Layer 6 of a small transformer language model trained on English Wikipedia (17 layers, counted from 0, width 96). Numbers have three digits each and are written without spaces.
A neuron's activation on a vector x is GELU(weights . x), where the dot is the dot product.

Input weights of the MLP neurons that the questions are about. A number n stands for (n - 500) times 0.0011.
n5: 565387321787335403474459474455504704504554364426557449458396614527532506312537336542583493382596510501471685756500589359518625433402435382632472350539428595481422547486476478712382589724382523418546317539531480485536571465449474652467490493599444488425376734531567553446464545356533471463
n15: 374540730524508600285501367418495475568702433559500370342341508480455569523386498652466486414574534645523553717566592425569543443323432472574483397739533518647510766497537463492547329725339498613538586510380597480559466524510441495359246707528396429486592535462581351486328492443707296483
n28: 482508438419429634459479417564581465511324319540567365343607649490601473506300630730556563669591395508297570651407352447541476365429538459545608430607590270497725517387462446482394533462356524478536623442342683531733445482713371571460459705528513618546428483457524748579467472449551399407
n34: 291554697457496859429451646396590416620216290519563583397493526570476462534528396583616348529561416521502632495772470343593550589432392482808523412414335406639573420458685448363555520518423532580479470509577679584439554525536369595457379217418452556569590605691537352605236412816521410458
n46: 385539466457416678538425292455507606435677389431515550366360620238514524451330515547472279392565524675533515481604481451612532434395387589516574376643441496531565517487573423624529546675415662467512370453626764488437565523614605483462496520485519363376551497527434685596521539688499501359
n49: 360584522400706547498318605555592493633488406669792274254347508359751471373608561559529611424449447620243391437685534328300500484616359535522555720532657471639734484425598493481473480481402512626667703490547337419539478474382314463541342370437246619491448451358485573487517508655534536751
n50: 539491609684481502480428428734286623462372493253202711562524447507317710400733620417602519402700599657469439595675515650368760504433490582436588426430504605379539429294568293366414392599377511486566536437623633548570376396468242169483257465408593422409427490475707481390692313541638564485
n51: 408390398605609530401503489484458707561458393507442569395320548461349453332560654607569472319740248632439733444705409628376590387372486662645424384709691488478528527581493526385394528650501428638304417382487651469455372510521445544415369794452441652503600607588777332479274518508429357601
n52: 428400634437480634505359508385588823475555504420600404475483707464491568388350605437311300466557487565442431730667541308694635540412439402596417576424431278251615570680495352411504559643412735574463511345631413543484579562448557528384453408651294609396503547573476389700507577639395458488
n54: 143472380598435578314351461357457519467594510420497541473266531439462493434603459604512643457430414774319592281735572516576539515436515587432432578555653435550596547438589576490634501463512517518463472459650660411463674499324517608421438612516542728740407576496628591542405479484331399798
n55: 540593574488464376416484614357344640357416459476471543534660461589510524468470457475543504601525326605658460276505602620370481587433256561530508554353518476574501493526561508450691561506470586499395487521450536579227437553564459546421493551524398389665840544478486455437468480542539597512
n72: 516344567495809340449485610619294660607510359415448580370608599530443517444532459571494631614396381509545624412553589643512530362425650670488334524446444523360379547552585406559509439370528495797504445505294354506585453587655335436508317537386636386331557650324574540592463457587632266491
n100: 422591559508580443406380688544499561617490482677521370496651519544444427489479628575575555640583254438536375359442622431530371345458413456418468675690685413363460465492588511517447440464451377634671627601534517405450427535558459403451303673583393464542520446435517588552353410493559565495
n106: 421565508477476394353589372643418585446551196603413767435356576599415876416713548544554752742471529603703473602542514327662557441663371415553341551416499346601483649571460545351675561576098481517471247508379545656417536409402475320292462722495306632525290747366630524455421532601503499339
n111: 341621515616761640245401533416409515481290169475547609338278683704362639576646527561691464438569409629654460549815380475599573614602437479329385419720299252620638626418570462316673386603343364596554673332348437507546534555500355519487423287174540622374692448587532302549222387724552309554
n120: 461653692304525511499360493376560410430327234546387673431690406551503591427554543451547443510565576544529508667362518428714472459569438470308210313574483489565383487400720487497532567431504639648371696244600559299493599576575446689463337314504491748588427486523670467628551460458501347691
n146: 596499752387626601487387525618382577519546455602538511629715487609340487450538539506481464498442582459510368292418471507649423543521500349362351555406354622397597557458568489457447446320382407695609365508473405547533451595521546488431522522267444380440547529517450639451561655533536349449
n160: 430629674369513626482579477389560554500344396497496524363478642519575593286396756787503666441537472699527373735531700453661523305476408436596459448571485404480412583447662414414507401342540505606437492286577556563517504447535463534548303515433496463407566541290614514578422469556560394588
n162: 296628609466626744359458596443356545601420416562606416436640533330394650360585390561576358447514509545578514448560551307590527493668445483425320431595579483517548479498506455510392328486422395417690486636544661414466435604561322380404649590652245550400575518356445532550471362601522513358
n168: 404650377621482398418476578395450415574431510452566394662400801369620688386464564629476446560381450628496568489611613411508558540499314346699392456732722589410396680405563464331721450542522534460565431318681403617475601489423397548489314620462392650426281596471459382617507498393554447617
n172: 367543703540528519448507498338490359554433496480643390500554660632402490341506464406513451563445592452350390609537516484600441390433539449469367688604575413378375585505491467723563418564544414656705547487609496544530386546531391564450480525494497657480515631433347516550388388352573353435
n173: 401454373385518410558360533332427568542365562542490505567498482506587384539511454553576564515482484393519534549498448493466424546655660367550470403486418451458519490459388431450556533493590509511453543566392482496539592609525655445529560445516619545400465376471474453564565519462476369552
n190: 247632726410525663397495450515591512579381275394447662467123540719446419392631495599652428367504656454593283456547405622816402569576430458471251394364367274525529588392625502521628524802454507263544349504269523457753584569424459550445545274546468613572433619350538423509543111654561363550
n193: 438499886559418497708493634638444635411431554395420561477483558379422596529861401550667550613440407580275382694690200420438462598551395584294303477290440613482524502363557502486663044429410459574594541513470374558437368621537351545521328413484553618610499448438474656504486545568619477519
n210: 369604355689553481470629454670383566496541495522602466390405393300536575488703480349528403504502577543384557545528343461484600313663324672430531501673512462455415551450537482458476513465347454511570598402479600677449519469559494399561409502560510532522491523442448574387501592628526353412
n211: 294609800483494647263470543345587444549471368501480544374475621554414417408670686569465376364654284596468223629718569553567465538432428628640448226463367472599522518533706318450547482561433523447423401627396616525479425558563478557270377593533523662399525644433635389700507405567472457416
n218: 183565640362522274315389401699468591377357276425518620351385545534495580637729669632505502564732463741599248616492371238784506584575420318555581165449804387306643518725489486720454149349227499493658322695528836397716425525483448551423346503473287730565493420475653706876375507649565215393
n220: 496469477430521442507542564533507724321248448372541672491491704557528565452550575497606578516500394685396338561738519616494684519487382447656559496319471524490604515431557352274486563416505532489289563395609573507448559474396536497553472660466553404569475485434577411438419412461429518629
n233: 450530554555643566544458554395486538715686537578590404364372480322578543320338403418463422361414438379509573489489466470521485567681411448469383461585371560484570461570523450593278409701213605608564329502759586536547454624626441314542553444582556614498569672437463620550578513522653622300
n235: 142825551455344347276523515829505496480319729538433619381520431458442406555580612613425453372629478460578612646418552421492519283507479434529460163541450370380646572617543435684306644575468546633642346715561528565616282534448439337355341383267528779447651325447447460706494556848562538444
n242: 101602447364265500345484462540474567402605516340451497385293546538410606188367588609542503537353344543622585707557620506427562576424256506647546342483615315705375480551596628492522465647547465501544271464506519136621548565472434580452572476536604597531289648454738464682465469412429493436
n250: 426333428567403615384519606460487480500464366422620343529253584539513561478416572544399428404523488714450431604479703634502579485539421507627588547660571416617662492534801434489302487521464612529505624416477523287390401592526375558536486441448485540473624607663549610467516460573371468501

Each question shows a token from some text and the vector x that enters the MLP there. A number n stands for (n - 500) times 0.0087.

" did": 395399607515596534553747480496456396522525597524587421609516422448523508705476622403384423552326322642503455482439583542634328543511515581570372485532583555528414411523430554363507483513759491475387520512575495603447442222554418467467527614527416380330474419522415548499558517516390614489
The neuron with the highest activation: n168

" E": 522461504487477561461676492436411606574478592475667539466529472539502488866586524494298403454467584555505575562556491680566428449421516534604524584522461587334409406579486471524478645339669529563403471410454550461367459261415643557701503482467550400397439459475491563378446507444321439455
Which neuron fires most, and how strongly? n220, at about 0.79

" album": 628405607511525467521678478491668367587513523475551482419518585507446344454453520523289434464415535467535530356599491642460167471467545545549453500553520446480336512570465430582451566558649406592521642625521481599445470439419504601386458550537512486367511508636481514591564603456387583384
The two highest activations, in order: n172, n211

"ect": 631463388710422448553623461390529267538544586489471633674504384424517512733431368476398546486479367424496627537495382600446297511484453593550593544509448485413752494527493541459616382606522481565573431572500432527529524287458542395589400316543413481575525364544458526554561598405469554459
Which three neurons fire most, strongest first? n173, n193, n233

" London": 579428489485561502455623368424544532680594553561558329590542535600570426666530493423327458458527516375577352535442417545479203418445450434334606549488392577471472480549556588540432532719602473518502566497442547498453451308542418507486410496597625518560498432635556546461524535467448409461
Which three neurons fire most, strongest first? n100, n172, n15

" appear": 351434531543458509589717497501654307599502487555490506538532480408425503450451544380380469515564375433478520476561580601641247475576520381464404415549458524743508447565513581409587549439531565596463416532559429540483436367403404654315501551580612426362582367574483467569659590547389653424
Which neuron fires most, and how strongly? n211, at about 1.5

" J": 675613465441499509564413474572498565488464479681496402405568389664554500731458487602316482556300564562428532657360506660519335484557398512531515484676348541413440352487472542537484534347538525525427546439534596479385478184381537575623597513567558371465574483500487518487580446473356505484
Which three neurons fire most, strongest first? n120, n160, n28

" \"": 299544550505470664647637442467556307572498467519516509497389483474478339775364523667366494398445585531469657546507480596525374533392553473453523481596477532541566622536281537555398486516696433478418527444483445534483424228390507479578614553534488346464510507543629520458481490587553523421
Which three neurons fire most, strongest first? n15, n46, n28

" s": 697526443501350486555532562418666397583467595569513660532633488464461481688491607522369431496467391512466617560494587388485376488430514465473419463489469615493416512513478529540570624299570488375410596447575463547392389060508645553602483548573443398411513583397565524638503476492461534466
The neuron with the highest activation: n160

" and": 614540629379485361496658405480446482507523457538426469530465486617553512702462523636359483371454543459643531514370648531611164476553475544575375536492545517618465522544405551450550640530442489534406446536474450511587462328504470555566506508529446504522421401448481522429539546533559371404
Which three neurons fire most, strongest first? n106, n190, n15

"p": 682479389487519463567589510502558473428449512589534370539468344479406501799549431460214469565406560515467563458599468567448357483476572572645491481379582446559508584489462558475616531386445428455395693535581472458443711439410620620624553382492524383535383500545560513343570372316639627440
The two highest activations, in order: n220, n173

" ad": 612436566481428524360430454579731540548604533380502523362528525561545400581426512455377492633505554515493427625516513447504414589521460489588621535436388495407442366468362508478551518343626418642361516405418575657473572198409609600647631544581358546449576401449532550522512691429477320450
The neuron with the highest activation: n52

" ": 504531447518508567510627547521436554589583653503408457528528327523518458284497613519362480510364603491406428591474532508550247435478584540381596506420492550455454620613412552622483510277529499463541397477600490545510449211415650564689552494471599442499507460458532463537545491498462576389
The neuron with the highest activation: n146

"led": 497438517458488552516546552527459430520465684541487423641463585514565510795481431471272465569498486430516586511315521407421293537464596407561528402554544409416493608631437577566474342568454443460438517548625381599530446240261436616402519463540548577502563348622590434433523533539524503509
Which neuron fires most, and how strongly? n235, at about 1.6

"sp": 723512528581444496664528507461664518503485542599441349551539529497396440734470288386422497562567525539548542528554593508404313415387614481535434459411567419638514558579490541423477538394414439351362614485480583571517571360373597573485472323576605360712482405502529554423577500400615464467
Which neuron fires most, and how strongly? n55, at about 0.16

" became": 380501612511423482395577434463573436581485498483525463463481401558454590471466561531364448580465438541497550508435617593559177589619581489497394576647473552510455378502353501513583506582611511464457598539583517480541379156459344545581472485578425630493520333615396405521567513547501471564
The neuron with the highest activation: n172

"uff": 474580345393496392503583471587605311578508597677529399638509476552556451606580557449280500593444601533416407469535471394434252529449452437386532509365553583627650423572498603393453599549380428499406677626452423494435429282500538497492559489524609506595488460456518551634429543452392662435
Which neuron fires most, and how strongly? n49, at about 1.2

" due": 553453507516496591516624618553458405524460452494475330419601579473454503450403532621328376501395573552512472471452567451576273610466668366509587429446629435749501375564562573386596493631574482511335567578605517532467446168405489470348512542454297583455532477583535510475624440491413570505
Which neuron fires most, and how strongly? n250, at about 0.8

" be": 348457719530487366592552541398543518600511433540379540332552465601402489648389506566533379481422513461490660590539645530550269433559556355493525527597467549434533456542388528611669604459595449461429534535467536510503396331406381625567442475581459450549591331591374468388540460406577570493
Which three neurons fire most, strongest first? n172, n15, n100

" ent": 268560638563412575429743514578552266613610520422449428425604473431507461463408519497468522591366502582411459604485577395413317614462442470572492532418549509577406530493439625432511495455637530409382493505633481470474517437393250532548581465612551436392556474451591516616694655370487505447
Which neuron fires most, and how strongly? n242, at about 2.7

"y": 522421473424471665439530442506416408457521582500538647492483407502486574866487434415354415459455543417515660471446430680364349477528459592664590485454371493773542363541526528429550583553482454575530396417519425391527559342564688582617704454532585394487540424616526443396469375472482450461
The neuron with the highest activation: n34

" Gre": 566499631499498490557637543414611690465346529520398363551529594625569384750404572477390504588341627498542424530455509660449419360438446509486616509574527382361402403687621569542520594459592499593461538480476545526437383245372614497466426436556580535448378484555380479481447529515327530448
Which neuron fires most, and how strongly? n52, at about 0.78

"D": 523393390364468519470561486453656436569457405598466721538556500479636566811540484672174537431473513684499530503441496527595323584541404482560508514497449447585480482470552580510455581355373517540536447464602465524423578375323574569555539422498566325437566400593472506497500537447439480344
The neuron with the highest activation: n34

" Record": 459294520375587440502683470523658391540476568546530616496542505484484439670453434482189377507362569425526460409506523539495206479363616440505464449588399503420417560597534559516431575456522437673431620600584618591456523505451436462536435562501642561402478486544498501460613708564451582426
Which three neurons fire most, strongest first? n235, n146, n72

" In": 421538510480552523452645549391489369667480603373547626461567538574519567802453529592500406406429511520436546544533509547573315646468583478528520565512421351474373539548528487370515556419630517516400612439418469506490553082427530543627479420408432389488486544612488459506520506409421511526
The neuron with the highest activation: n34

" up": 439345479343527502497654563499651360555571450498574443469512545555531595623420561477198484557368490383372470622558503477350339666658521450551579386410541448546520446556412630533511609408513453513297572560541363564478476353295504550449573563419474490444629418508560483557514562476541660503
The neuron with the highest activation: n49

" high": 641456698611520608591558440490741467610616418511507323432475548499443453573520531379416479574434392470520427532400522413359239581507533579445598395587631529541539460409467562503493554591717394520364465494389479480410403303436469490525533393535537507388551598507512662538544526544374495550
Which neuron fires most, and how strongly? n49, at about 0.49

"ly": 496452580407467532480614415507452363611556508577426564496580425593419504650587411491344416425569523511540741441395623482387246500547474503524401562520481605504459434521412594400502589686569443451537389487502461474520484357535494609626756454667441401537516434600477489401510333537401483498
The neuron with the highest activation: n190

" crit": 532311596598439565271545510516530422489474584517450411434588449464565400380619532460453484584541486503481482554594362459631269539535565404539558493511427540747512481574571462471476499372569447569438547502633521505420477207383553704416444557688534422505522494616401564482658536359446395534
Which neuron fires most, and how strongly? n211, at about 0.99

"ings": 622587431387549470555592456398525444509623548592577568545511402385502497690517436401394313492624476371597460423528440477457203535564546583494490511455389547557484354559477577620405578638576411435427529514559458559536495195470549378629500546543577362448610466529556533523637500500416494448
Which three neurons fire most, strongest first? n233, n46, n173

" I": 393568548466499540456646386426445606588578438438647400574559557575589562805429561444204505459610644542483511564429367507464405454417344472495473547485273450562453314532409536511544592398556551499575435476594422505405558334425650564599595466568543312479627503476489529410575449506496547488
Which three neurons fire most, strongest first? n46, n52, n55

"-": 473348488542392454601601504418570404490575538413456462526485537482478449746494573748314544459400596535509443502564569544417343497540590555371456562460497474572551480479219529510458592496419515419258554512605542486500614293583504609727597430503612488481461529477424502509399399465433449569
Which neuron fires most, and how strongly? n54, at about 0.73

"\",": 504488486641555498423605441498606409609448574549570413515403469511415518675379536537386570293575514411493520429432485588692279449623443449456352478519556579515422539547386454554597564531482506553459572362442385494571465332459461600638600659489557357508436431516468547406570648586432524486
Which three neurons fire most, strongest first? n146, n210, n15

"h": 653446208579426419418578425439488375415623508477592462573567365483489491782610486307454589528456536440443689419451600514457416499594563529432557525495388626659609290486448443414530599459572432385495491474473434564453544413457755636605646474591518301454514503453510539415455388520492589575
The neuron with the highest activation: n173

" f": 453585518474445559507540489491562507639526421520551400380551469486429477740505458576493590481293624508517472541556571264407346497575424513498440446324463524574486538530532526521558568370539458425387566433509459454383592279172524630689539599572483525485509480384616592517599594529503544522
The neuron with the highest activation: n49

" song": 552377651555491512553747466476636382585459577543531398509468544541466262534514523433321386505435496510447512392582587570511225462443463560498492497601534487544331442612378370558536476544620448607455539566534480506475434559464539647441398634611567472317528574551460519551559601524347557407
The two highest activations, in order: n172, n211

"f": 582635327465520389550565490558474470569474466550526406543514450498403436735664427376462549580331509520447597456435521419394397508568565509377450508346609512503391429549518592488451600429489487362243659528410443534439659295265625549672773474492585466507499560508618553488460580437541653482
The neuron with the highest activation: n173

" sc": 581467731690331469575569409476630511447487569545396486445558328367490503635371532537412504543490473590499616506519494558577470407452403426711494490448415545581601514605399636485582531390599450573361421434565510671448615316554582448373532399529442352444458349473406537520685663518478414450
Which neuron fires most, and how strongly? n46, at about 0.96

" O": 492557407481502506453704502461389593545529510421568430502659452564600566799394451511240460555401657479500462564614521458469350488443546585410564529443399432592307479473499535559445555433673503434413518460423304584387651481488421476719541569498652370440559467465514521440524571525449432418
The neuron with the highest activation: n72

"ered": 479433513578545713482656500508468390534503643549553265626473329548481489645535478470362400454452435451450509424478601460345221504645591576468553515590582453488558562557466439516607426658514491274333582509510335563502486274468438507503437527503437506529518356571480568486604505610471541563
Which three neurons fire most, strongest first? n49, n250, n210